Layer 6 of a small transformer language model trained on English Wikipedia (13 layers, counted from 0, width 128). Numbers have three digits each and are written without spaces.
A neuron adds its activation times its output weights to the MLP's output. To switch it off is to set its activation to zero at one token and run the rest of the model.

Output weights of the MLP neurons that the questions are about. A number n stands for (n - 500) times 0.00042.
n17: 467358395524618542509508565302234618593272783690266635219437319395107689512707570442351504342603463529557421629563362432639422470504568434500416658761586327472471546182631536701623658316613434476402553604526387509329626241311315462385374379556528433719835428561584513534834375455440469728355309467500606244621460504387273512466590432566545640523666354602797524646395334249396436526289
n31: 430602728353642815300774242478343351602438379688669656402504313639536627635661604739479563405537529462489600483738732396561465379603431609204675522471561526621634526442749486385483591446329344541668318723401560659508743421830384650589397516609375517398554414873474657756532308649698531521533621693429617663818469561330416580414091564403459523486586608315393644528403593508668381434548
n36: 465543648325529580350401382651713509446441600504696492389289461360514386209412552751641324654212724438466500469621442650417702645477387767546517593470277537424204589341463413609451410370740570125392417661459678481206237513544313605720276461296570580569639372145710829682680390465568533513521684446359585344402453628536593496608705684255401348505221404500414323508518422782848413440623
n48: 424460466435207352487455573408432516479636171377566628430727587576663601366376460528763308363480678631614544281208612663450310483471521617577543679599337517527343508582481540546459512530453694543654336633247770590554544713347644459495242366480352679441520797352525513157353710424575521443567210518492362676445637538295657531372369537256496426372297627500671413700496442581597735898525
n62: 535631721254564323320600455491266541278632671436558423405450524618386829674586407625362413633473674468676531491328668670440393789798706780287314401487417635323579409505438285466568431665374381526615328530564285519594553779584712738515513491228556293496636630575450430601574491522693420174239146420496381107409566584622707500756519541537504699743340666812430531449473397500701344818616
n67: 388598390313459453391684585609674624547438379552304721334641534722585773610568375315445428560359559458514521441253388664350224384534560496700573469323478544447446479326434647647839470368131616419578338739522239571512516770477392523514372349707375593586583595245688343452773483284284202538557410500278437500476358552385359448556673114438776542587607536366669636744615444617529532368422
n74: 609307707358474203569725385586535560456479561466423539524387437417605269488568363492500577176539536357287614437680483451355442545561346449391576771593529603496239484525544362582581447420475399496549480576528448425523632488833500540553651265420685504461282607587769471618692443578285559685419373123526597622550533245372500643468308512405485568882484534208763311466783349458524223562410
n79: 340192259724550323496547537340373492597934515484757338609326567834632522662428459467575496236570704466479612625487454688463248496602713454623665496251556669480324720562115632465432479370369513299496492616611446640722634759574545245421618395709215579626570419644631465539683638479231214604654513617433487476500438561550574508543338373685386666419513540679561455472550522643591350509513
n133: 430249349219292528565476699578578536460611179617311454356669715478638628527398484547638436492645504731568346449696644695531459581411589606794588421512859475607714436429390591549464378387277408764561340591520474721560515527636461562570570600492509028431500479508488512251317455535731274555627365478467542432554283693432546481480487331401434475612512647391295465455592430284603543723381
n192: 455474411615687485484523788586515496658439332576368493569515507738500512603580349542390234593466659595523485367681525625179239317539857658453449620411606291354326585347679637525558613486476524584341496387663488660428422598483579528399248304643461424522522537603492307566462598511687380538445298674661233794526324665672719489291496369630519479694461547457392370446485497333421591484830
n195: 646371406386382614591651540683472484541591318477674402346639682434709535442535572584792548669500732363654576424362447417603391372558636616599682487524335637600297455479344456542418335482450445616533583457648434521355531425616449518714343547411780327551555660546504816500398300413718458312426551383364367386453763629780138355500604582433296431578443264924307563489601675619712290446641
n215: 454588731240680651427628518663369432699621317676428386722672580539483644351485519414735525532605453377520449402568287569504353351375609398399401533461423671455916428392522367426592448558488462492411798674472367260507562453631446504561581534303491394584581242549389386253435557550496737563458571817640521706584467524361620534508797804671612536624548444605727465507167434425751431455667
n227: 337693311492369542410618264269675798475566841555733459609101610373557379347251459335459607479422479358440422682458249432578461610466470422559384591622504307393695454500672495496496356477738386544661553532475649613725249369335577496541520754600637479419443513478395401457760298520419592479508690050488504354717317470291522767652433597561605538783487421377508666331613265441405315543466
n256: 856437667368461285726369251589398496536721380462407481580591503398743585528449653443804620529440539565426414521300544696476369379526478379179434613602411373579597522549407394418613552404444367507540351538518379258626279589488500385480514601465471410186430469646544407445753615387390523232566508733412427533549542709565515333496345401583546493512445500471609419527486427541486516260637
n280: 426512386456486406760786373361471479559550410296673629411487534491620636557492375567366455448421366437561379479143556616542238259689423467460431403410478422617441543585387175643470638566329847642638409342277381376584545413324512523696319369565260466455537817614402487470431439798655190550366590683279509337354442496513900636269351295628660496436423803728681475516572522512437495824517
n296: 226671620459561383279775481793458274361259510272509353509435489519627699654549611496782362509758419496676329354526339641538482373412320581447309780496451660479308543545559748407666447618370609736535614422311537410202567585348259480110303646496412474508260532491583629359500429462430342449417409538290386588695527540362621581644394360389521442695544622843496697414677626578637392813744

Each question names a token from some text and the token that comes next. It shows the activations a of the neurons there, in the order above. A number n stands for (n - 500) times 0.047.

Then comes g, the gradient of the next token's log-probability with respect to the MLP's output, scaled to length 1. A neuron's effect is roughly proportional to its activation times (output weights . g). A number n stands for (n - 500) times 0.00076.

"ac", then "le"
a: 510503497495510501501500488504503494500510662492
g: 407728596402467393668669407745591495418305517573622659373593489544336605624402710625371464540445408583495497627338435610762562491408380630358400537322614578426454452449666514664551497691529734341569551538340372478594283384475295413528325505546482742473462540422440471273444451468369443479675604475430457635581397449494539473501468639785451594598530654473418442477756611600612217520457
Switching off which neuron hurts the next token most? n280

" Co", then "ach"
a: 550526497516496509495487495508503497497534507502
g: 578514406538572334448575366488642493418583677548498582635730568408317555568615558675207637279373471335609531551625741441589462476521681330479396610466616411729493560380407456483478650426671619516512532637541559533381435488598346623576499371303317556696452510489573326522635639422606602539561586499623466563382303558674618558503344435575569258184683465573557310513508387334595424704446
Switching off which neuron hurts the next token most? n17

" Ind", then "ones"
a: 508500498511607508501497500510492505511480498508
g: 460650421714649446568628476426569465477511568568537243502555672633284648738547254404592557539621601456604591471547463686436476547560448344532455436377365584494268725352408652549467415281375689558487558537475567575660763506618527438580553617405500480583614469379567478447680556425704628340443456430519634556629575324439376598678627739610453356440717435670686676495720491557529610598601
Which two neurons, each switched off alone, lower its probability most, in order? n62, n256

".", then " The"
a: 514971497499508473510499499495504483502495500504
g: 495559395389362357411389507410366381312540448197513510630630301598404541694384401397435338542436635492327773418457346565670528530380619594443471540632442363766394772569373663445518646556394447453491471388436473362622473565467550326526448226502431641359766540496501533398366631340470304510558517361357424536384451503220438530444491445499360617486551621485327573610642462481341401699549
Which neuron, switched off, raises the next token's probability most? n31

"ick", then "y"
a: 497517522484493499457501511512502447500512496495
g: 426549379552633374482293370286599274403422677497348600482187226538593413444447446620384613515624464222419373548321575448330410237449585561417461374515481658306485782539533534438608414519687504478636510626375537485444407418394648546555500486595452554200158442532499512445502481512428656536309395451619365320570538424322600527512415310538403488432508509432565492285548466515518553549379
Which neuron, switched off, raises the next token's probability most? n74

"ol", then "son"
a: 496497504513501496487492496504454496496493501488
g: 595553642578406471383518345576701631470485534342550818492525595654560520586418380474700702532681550591562420523458434446529407491440388633407537820530529639595405435282608540369549447356532461686544520519520597482532521490456414494348422343628452337731528576083544510606358546525386605504343689578462619395220477341480601515520677470491614482425662653532727376442289445516462678358506
Switching off which neuron hurts the next token most? n195

"at", then "man"
a: 500506507526508503515499505506489508553501507489
g: 607592599505416325489616251686505637613537441533580495733595638518814592475485314492456704580671385460452540460655528634591673621323512637504484642515559270597533429640430416495753407447471458568759422465468665443458342618398509554455475475464457475319452498518691486651668204508541449492456646444512511512444403390486566286505279452427440437481404430664421315501385390405126554525337
Which two neurons, each switched off alone, lower its probability most, in order? n227, n74

"ay", then " Franc"
a: 513503496523505496487502508501505532494487526500
g: 322393455441385491454347611666413653753445502595807426565693536474266436518428482472547549597423546685494416576416272491402626508358420487392448639522555492621545342268575590579665404635509437475358518497667626747575447644365570430582344548560493416708516543435636398664327557404438355393704370555336312507394448549552425457359817626507482655583523635774470537532392487649373462399411
Switching off which neuron hurts the next token most? n74

"aw", then "ley"
a: 512502504505479502479497490510657511500498499495
g: 441512519388578364437597431581567499481355329429470710417459553351654431670610583551412478541484209623379596383632530638622578543711241390517527608438521405485499316292488521642452496565446530551554343472599347396426349344521584343423582346702515519456395542491572295407342220642596406376771533605476607772300270512340581342389544420545548600457686644499359522492638361546471574430324
Switching off which neuron hurts the next token most? n62

"ope", then "z"
a: 505500503500517511491499413495502503493488499497
g: 408653570533566390567424316594592479342476712493517320301569359657504384441520590641506536347477430369461512639366505381406439633581583437388476457376360607580448550695306522617331518513570580406569561451369572476576660410797439513348304581329158616696435546723499459405426495469311619625550460548501622335435653372563508507513443353277445378450283514529544438544343188456316350461368
Switching off which neuron hurts the next token most? n133

" June", then " George"
a: 496518497501498543502507504500507500486540501500
g: 398499389487348573533484685666557665539528379531545409343786532400614441591521324570642563474452538611453671518436433625669525472715533507422430541525747460601701482388470674152437492448640409579344445421813632599643609557471433264273456399720421561537602439606497390530405594678494453482649401719499473560556435676507373353451489528534470378639546572443256290518364450529693525430341
Switching off which neuron hurts the next token most? n256

" in", then " the"
a: 507505490619505501505452499500510473502500501506
g: 384482424622267353364502443544525674610568454380503411713402643663469618677492499592644332569552459499633621456494470441720505412509676297485684503451513387609533644482352623331573411581519507580495419537569673460410441721456738460441452481306477503457668465487621367364663633432321145395429637461521325673594446577604157417532440356415536360352563456669404283595583619460517441371479
Switching off which neuron hurts the next token most? n48

"|", then " Date"
a: 450584501498498498499493502500498491472508500507
g: 300704382408473605621363435486611606269391518495645634451555339543682723586571681462554586467445310423377474519396338441665473370691496507373402657484566444351546625368422320578540441513599360252529257416508485468618512431342262536421568379631612609543484557623454467525468312723394709580615664355538506630609599656484423516620697412425596411665499341485520542391282531697511326354420
Switching off which neuron hurts the next token most? n31

";", then " V"
a: 504680498492506494500492498508500546485481501500
g: 440523304369473560511550638469592454499667434396510367336521590519456460492616446572599359465540577606339602646504506446416549241561657643501406484424732482731502472454360526533470526447753466590465606529336566341702632259461457436513639755537218535416379460473538653600422395436478346537436374505218611439658542729619426410348685589436417317393475481320429315360744751496493657481443
Which neuron, switched off, raises the next token's probability most? n215

" Smith", then " ("
a: 495500502505501489502493504502514502489495499509
g: 558706273470545638552475590454538517742490421456388226518542779252473539467147608312502475453388366530743511354432533497569673606421433362364549367483346433508515688571333494535531524313588471535467497489523469623555659699467690418577530514474726462437512641643370399627489456593533425528406387599537626600374334705583266467618634564207469562379402422663536592493490596605606597480602
Switching off which neuron hurts the next token most? n195

" with", then " a"
a: 504509496568508502504552505506492506504514497497
g: 475460489355438250556535415368414362424576465523455337665413486537622668423770559457491371511602582432481480452395332549445545547516569495480454396659535387426593434696773391528538690467535484687603415518473548517505549494369623560550088288535576505297477656507344307449855283398531522450498349492543543413439456330399308422411527450461405710465645521378570552720368528272304358516459
Switching off which neuron hurts the next token most? n48

" two", then "-"
a: 502490497490499496503499501472508503496485545505
g: 567480487485553527527474287750465523385432568413366580483466208620455451626516598717437590597526454515518428624461524473365250579652522365450466243476448566245706493693588535470590452576669327604412345536589545412516546793245417545508346378393643643495382469623505186318458447484609745607423554593713565295439242483460528460626512574540437524535473471384512396614506308594540402525645
Which neuron, switched off, raises the next token's probability most? n280

"ior", then " *"
a: 500403497506498526540501525512507497556499505495
g: 576367494439505408724354242524534266419324595432698528558436547411510176605341526558583467553325489583666355510464691472424505441351606331447460432338452339201542448619420587422526451419440517443377204625440473563213401505404415335397606583512548545417584639451598503331729484388505500779520507265622513584464479622498595492517454656448520557684777597437573539539382430441432583547379
Switching off which neuron hurts the next token most? n31

");", then " H"
a: 499489497486500500504509495499500532478479501498
g: 722406663612623569603528548736484460733492465497612437401520568469585471465731441483446484442585599453534660681476384369393663418512553356502458480311601459726360412438468607660528619445384508630523452390588537349561428425308387323225657562492257488488662589397505289342385560595493467440373520741373781370534671458624583615382555597532437493413541771557514314360434716383502683602521
Switching off which neuron hurts the next token most? n227

"ification", then " |\n"
a: 502505501490500498496499494494500495510500505444
g: 519336236448654517305671682688560559572526520509508648452493329536439575585505600291404483501468547434396803500606676571328450718510427267648377364372368495644575575444599404598295214523517362510461378353583619546585522348506459455665428424494536355566402300675569492472423532417531666607672519383342560655555363470595392493668643619499549399627492334387309449533645387669687394426562
Switching off which neuron hurts the next token most? n296

"o", then " K"
a: 495505500501471492487495500500526505492426500504
g: 475410499645609535530658718377459449433587447612528504472640359412796293471559484508635537457534511401547369532458585410640410518470726514461551410481596487519383441320371486552478371352448628598434413274465530576551562502479376434562542514280173138612632248485385612446278468657467453666383636452454526418402642639682577251365260502436347404475646446639508534284414443355563529458643
Switching off which neuron hurts the next token most? n195

" *", then "8"
a: 500503502498472488507500503459500521499500499509
g: 669530529526392372606423310580348413340552631525611484561390247698437222503366668544407420559777361607481502484428628430507315558738474604558610527486274468546470541493400449704605551534446550672413423524413329669434535351350472506591468607476474403551444275748552471629606513537477489557389625258697335367643291231545756576574583522465637614526644647545465480401553520382545608557570
Which neuron, switched off, raises the next token's probability most? n62

"le", then ";"
a: 490488499500502497495499495501512502496423501504
g: 392354393441367545524533588456492565594622701496630560531630420788516437476385436395405421612707598516541380500526356458244480672716479491549326373635626671328355497585644538374483524701467602473385652404747388828445496500481518387624399369845677493504612231519605324419574493391548465530604398523621406517321535481355376456470574554494591454637499527663412305506586298488372445493597
Switching off which neuron hurts the next token most? n256

"and", then "el"
a: 503504500504497499500495482505488447499513489501
g: 492427386379528604556391419462559516586443616211697794578589445421342584518247440524532434448365565434443427538486565622452620575396692460370514400581578481621522347584762268577464700482703452381431357436688684481405528362527516513512455289541483358624559464636594432632506698415607506466704518489503328681384474460265485711507494611382428382357377456609442368809534450640528453546237
Switching off which neuron hurts the next token most? n215

"C", then " record"
a: 501501495502497471615497502515719509503502510488
g: 903457550464299519410612638615526415426451416474564773581346558587537549534375653349357668680518462284444443370559572715245431587638473487513457473606426736454415383409492521605494542441472408358575529391634439492559551544303700579534405496645673456503535551423467536679636401588397380586589425431490405745549398402669553504637828434440570596703518452514336581485333613647287409467409
Which two neurons, each switched off alone, lower its probability most, in order? n195, n74

" Over", then " Broad"
a: 489501511625497499511489559566497503484487496494
g: 703579450380370592446502451590422611312502503508730477279591482689611565471713715486420328640682579406484604512574498477471687547727483399575432729609521621393304481436575661647411476675542527376325499640573370434488429548427555534260499487669431616358499721270620514378618483232587517614448329543558431456353605598389698585536487496397433449316219442509423378528376487491541525363717
Which two neurons, each switched off alone, lower its probability most, in order? n48, n192

" for", then " G"
a: 500500500653510501516538501484510500476500500501
g: 553521650662309556590542576546566472472483540435489538462791638410358446447531325374748403318412424466488560722513448434442567499499570379472463499365672352502499378532673611383379516570533439548457726551459548678933539324654445492167523437276308415524453442395424608522606665531613538418716403558412501449502527585597616827553691540446513424530704583564448563361574429627496465679421
Switching off which neuron hurts the next token most? n48

" a", then " contract"
a: 491494492502508498514568490485506503489504536507
g: 770508475501423309376664604533744417462496503496292628480735622638689498602443839817464655554460478567565395508416481492450469378628342633726538626555376496307478408395536502457407568577409583663502554317477555725354399571406510677601442473629678500645623469392476564307471336272408444649451608547554425473557514526490668390675455265565388433576519363528372496615561464548471476706623
Which neuron, switched off, raises the next token's probability most? n79

"-C", then "ent"
a: 507503512500493507463501497502448498499499503488
g: 410408689493461660537582407550500405518455757263510470634687687444513511582374500720432730467389584439797480409421622502438622513455473579433432370461739607659261434418575515596404336538583486469489496429383464526421548475490568565435438370588491417648678729750465690446341531416521222484838586468605391530607386436435606587431512554510704684316325487644519642452423544582653349584550
Which neuron, switched off, raises the next token's probability most? n195

"r", then "era"
a: 489513498501501393508521500516501475493498502497
g: 347546476536661502560519435298619655455506839492482491482523510582436325470430471805470591539508442421513639549497607447415467388573290644359592438720487575552347525448637552723452581454557585517462604399230388571513401312658381457288333334465452519655351564498619376330453600461594663193502641541426602527666461405648503516433349444489452483544567436301695376125536543601433420600400
Which two neurons, each switched off alone, lower its probability most, in order? n67, n215

"ced", then " to"
a: 502519506670512503502503500418502493513502527493
g: 451496562560438490393393586575577561733567634661338439607487469287812634487605391434538579600480509529721412597505371481811593409484658459502750541511423512317495645709481552549629424210533535367316478398396619382602550514626593471572486520474487639503471588511570695382467329638344510383471651524534316539381620513313298424621403207527559503443458574377376366408556250604392289579459
Switching off which neuron hurts the next token most? n192

"c", then ");"
a: 500509526518495498363502500507491504500499506487
g: 439627466275356800367734346487512591586577360503486529577561510334476401379491438519475390453793400499425493535402604526371510619597580543552429639644453650503527476465421369542341429652480682386307521488303479554549408423495393528573401463613532426178397293603524355666503747412475318627460503415607437600406616437576551398438721752502447327682360596463318576461400562659425522645777
Which two neurons, each switched off alone, lower its probability most, in order? n36, n48

"a", then " Vir"
a: 496499497507505492497503496511505541476506502504
g: 467418519422555597385444723345499466180505573620602426363595412641526371429430470524567478246278335594646407622493489541318641536560641678581454347538593236612509300416447529540358397517605630600576584544230671526551592265447520355408319601430327575608490626458388480281314698476486678552535555398414607397374618715618519488381349597402577470318446379512311366380520508604501423492460
Which neuron, switched off, raises the next token's probability most? n215

"ir", then "ati"
a: 497518500521512506485504494514510511488499500497
g: 603307644445554389510636117506521654465364522570354370526504381464505541491341662552475221496533568409432551319655571341586367392491497488570494491543402440292514514720552636522370609482520637603664455411479396488588355384616455587316386367548624490577250553455326666352560498560554600305632609486469547618598322610634468678647259373721681375438459387418426635333556607420320553463367
Which neuron, switched off, raises the next token's probability most? n227

"2", then "4"
a: 498510498513497511507490495497508495595496503512
g: 483380560323430503328532151585605716473477509449469584614387448501638558409362375660428549613501426494712551588544389539502382459409741383467595436525324528703427362465452615369544350584497470500583369386438518596536672483488701568816602509586444664410339557476341446618518264528572473516315690445396580762502515332621596600517650619784432420529400467498471575352661636620465383266356
Switching off which neuron hurts the next token most? n227

"ub", then "en"
a: 494501498453498388500517504507501501502536502502
g: 245502551659509481596440418736624542374524600659332439701452606359467412327596601687546552485655511271409607265572705398459687460284558364498557606394382582391364392509548329609473536529521629530589647447532649294307675328568818610424469469551450580535551500659570504472672318655429427557719244487522557480640372423429513360373521434505385520304680548407522460404539547423430415453364
Which two neurons, each switched off alone, lower its probability most, in order? n67, n48

"ged", then " for"
a: 496502488729499500504497495494510493485490522555
g: 237422614785397493480421461504545466673573569557317587504592658426597603510589433552456724460320453600822536487590377262470359542454492536461449768348407519590606588564402501582594604400541606453433444529223325581492510418643478501425433510361414428458362479618569488417450577504476360327417604518583492364517505656124604464559680670432337429517617828407668695366455501569442429599393
Switching off which neuron hurts the next token most? n48

"Q", then "u"
a: 492501505507498503506529498326494500503496503495
g: 509644549538540604486474521473542668395532554635428464548810570403477602593575271412547512481358322508485724562451394621751333303363338536492440551309215579447397414723560492570464473535288602440746533500527358418464452389615352548440568432607567483532525476341394566629744756503321360550221463545432428442459395433595425383779358534524318471500345439610578604479618371523675333471408
Switching off which neuron hurts the next token most? n192

"res", then "h"
a: 499506501496346495507509485511498497498501516499
g: 515365461816484392465365554525430433589411526430599737630536570468504444468262350416629483639451496526652539477616327711355550415476518246443386403474419386606399614538168452599512446583769585482377430460441387556433521463551461383587559353589616619428629490487639224443458465430334578481505441546406468598374465478343450535413468524617725568764720582480381521370506333818741605649500
Switching off which neuron hurts the next token most? n62

"ost", then "er"
a: 491501500512486467566495516506506503536493503504
g: 359460388394515599520553300618697410295394616450609464478368578487480667556267378578523444325521581479565561654465486506440397395504307539670645366547413324788655438585531258637522373536474502467522514581722609376528547521487488499169528272495581594467524712640306299583544694344642560426538460551614651633482590390620555367538471395506403413788421420411520546582632464409382361688323
Switching off which neuron hurts the next token most? n74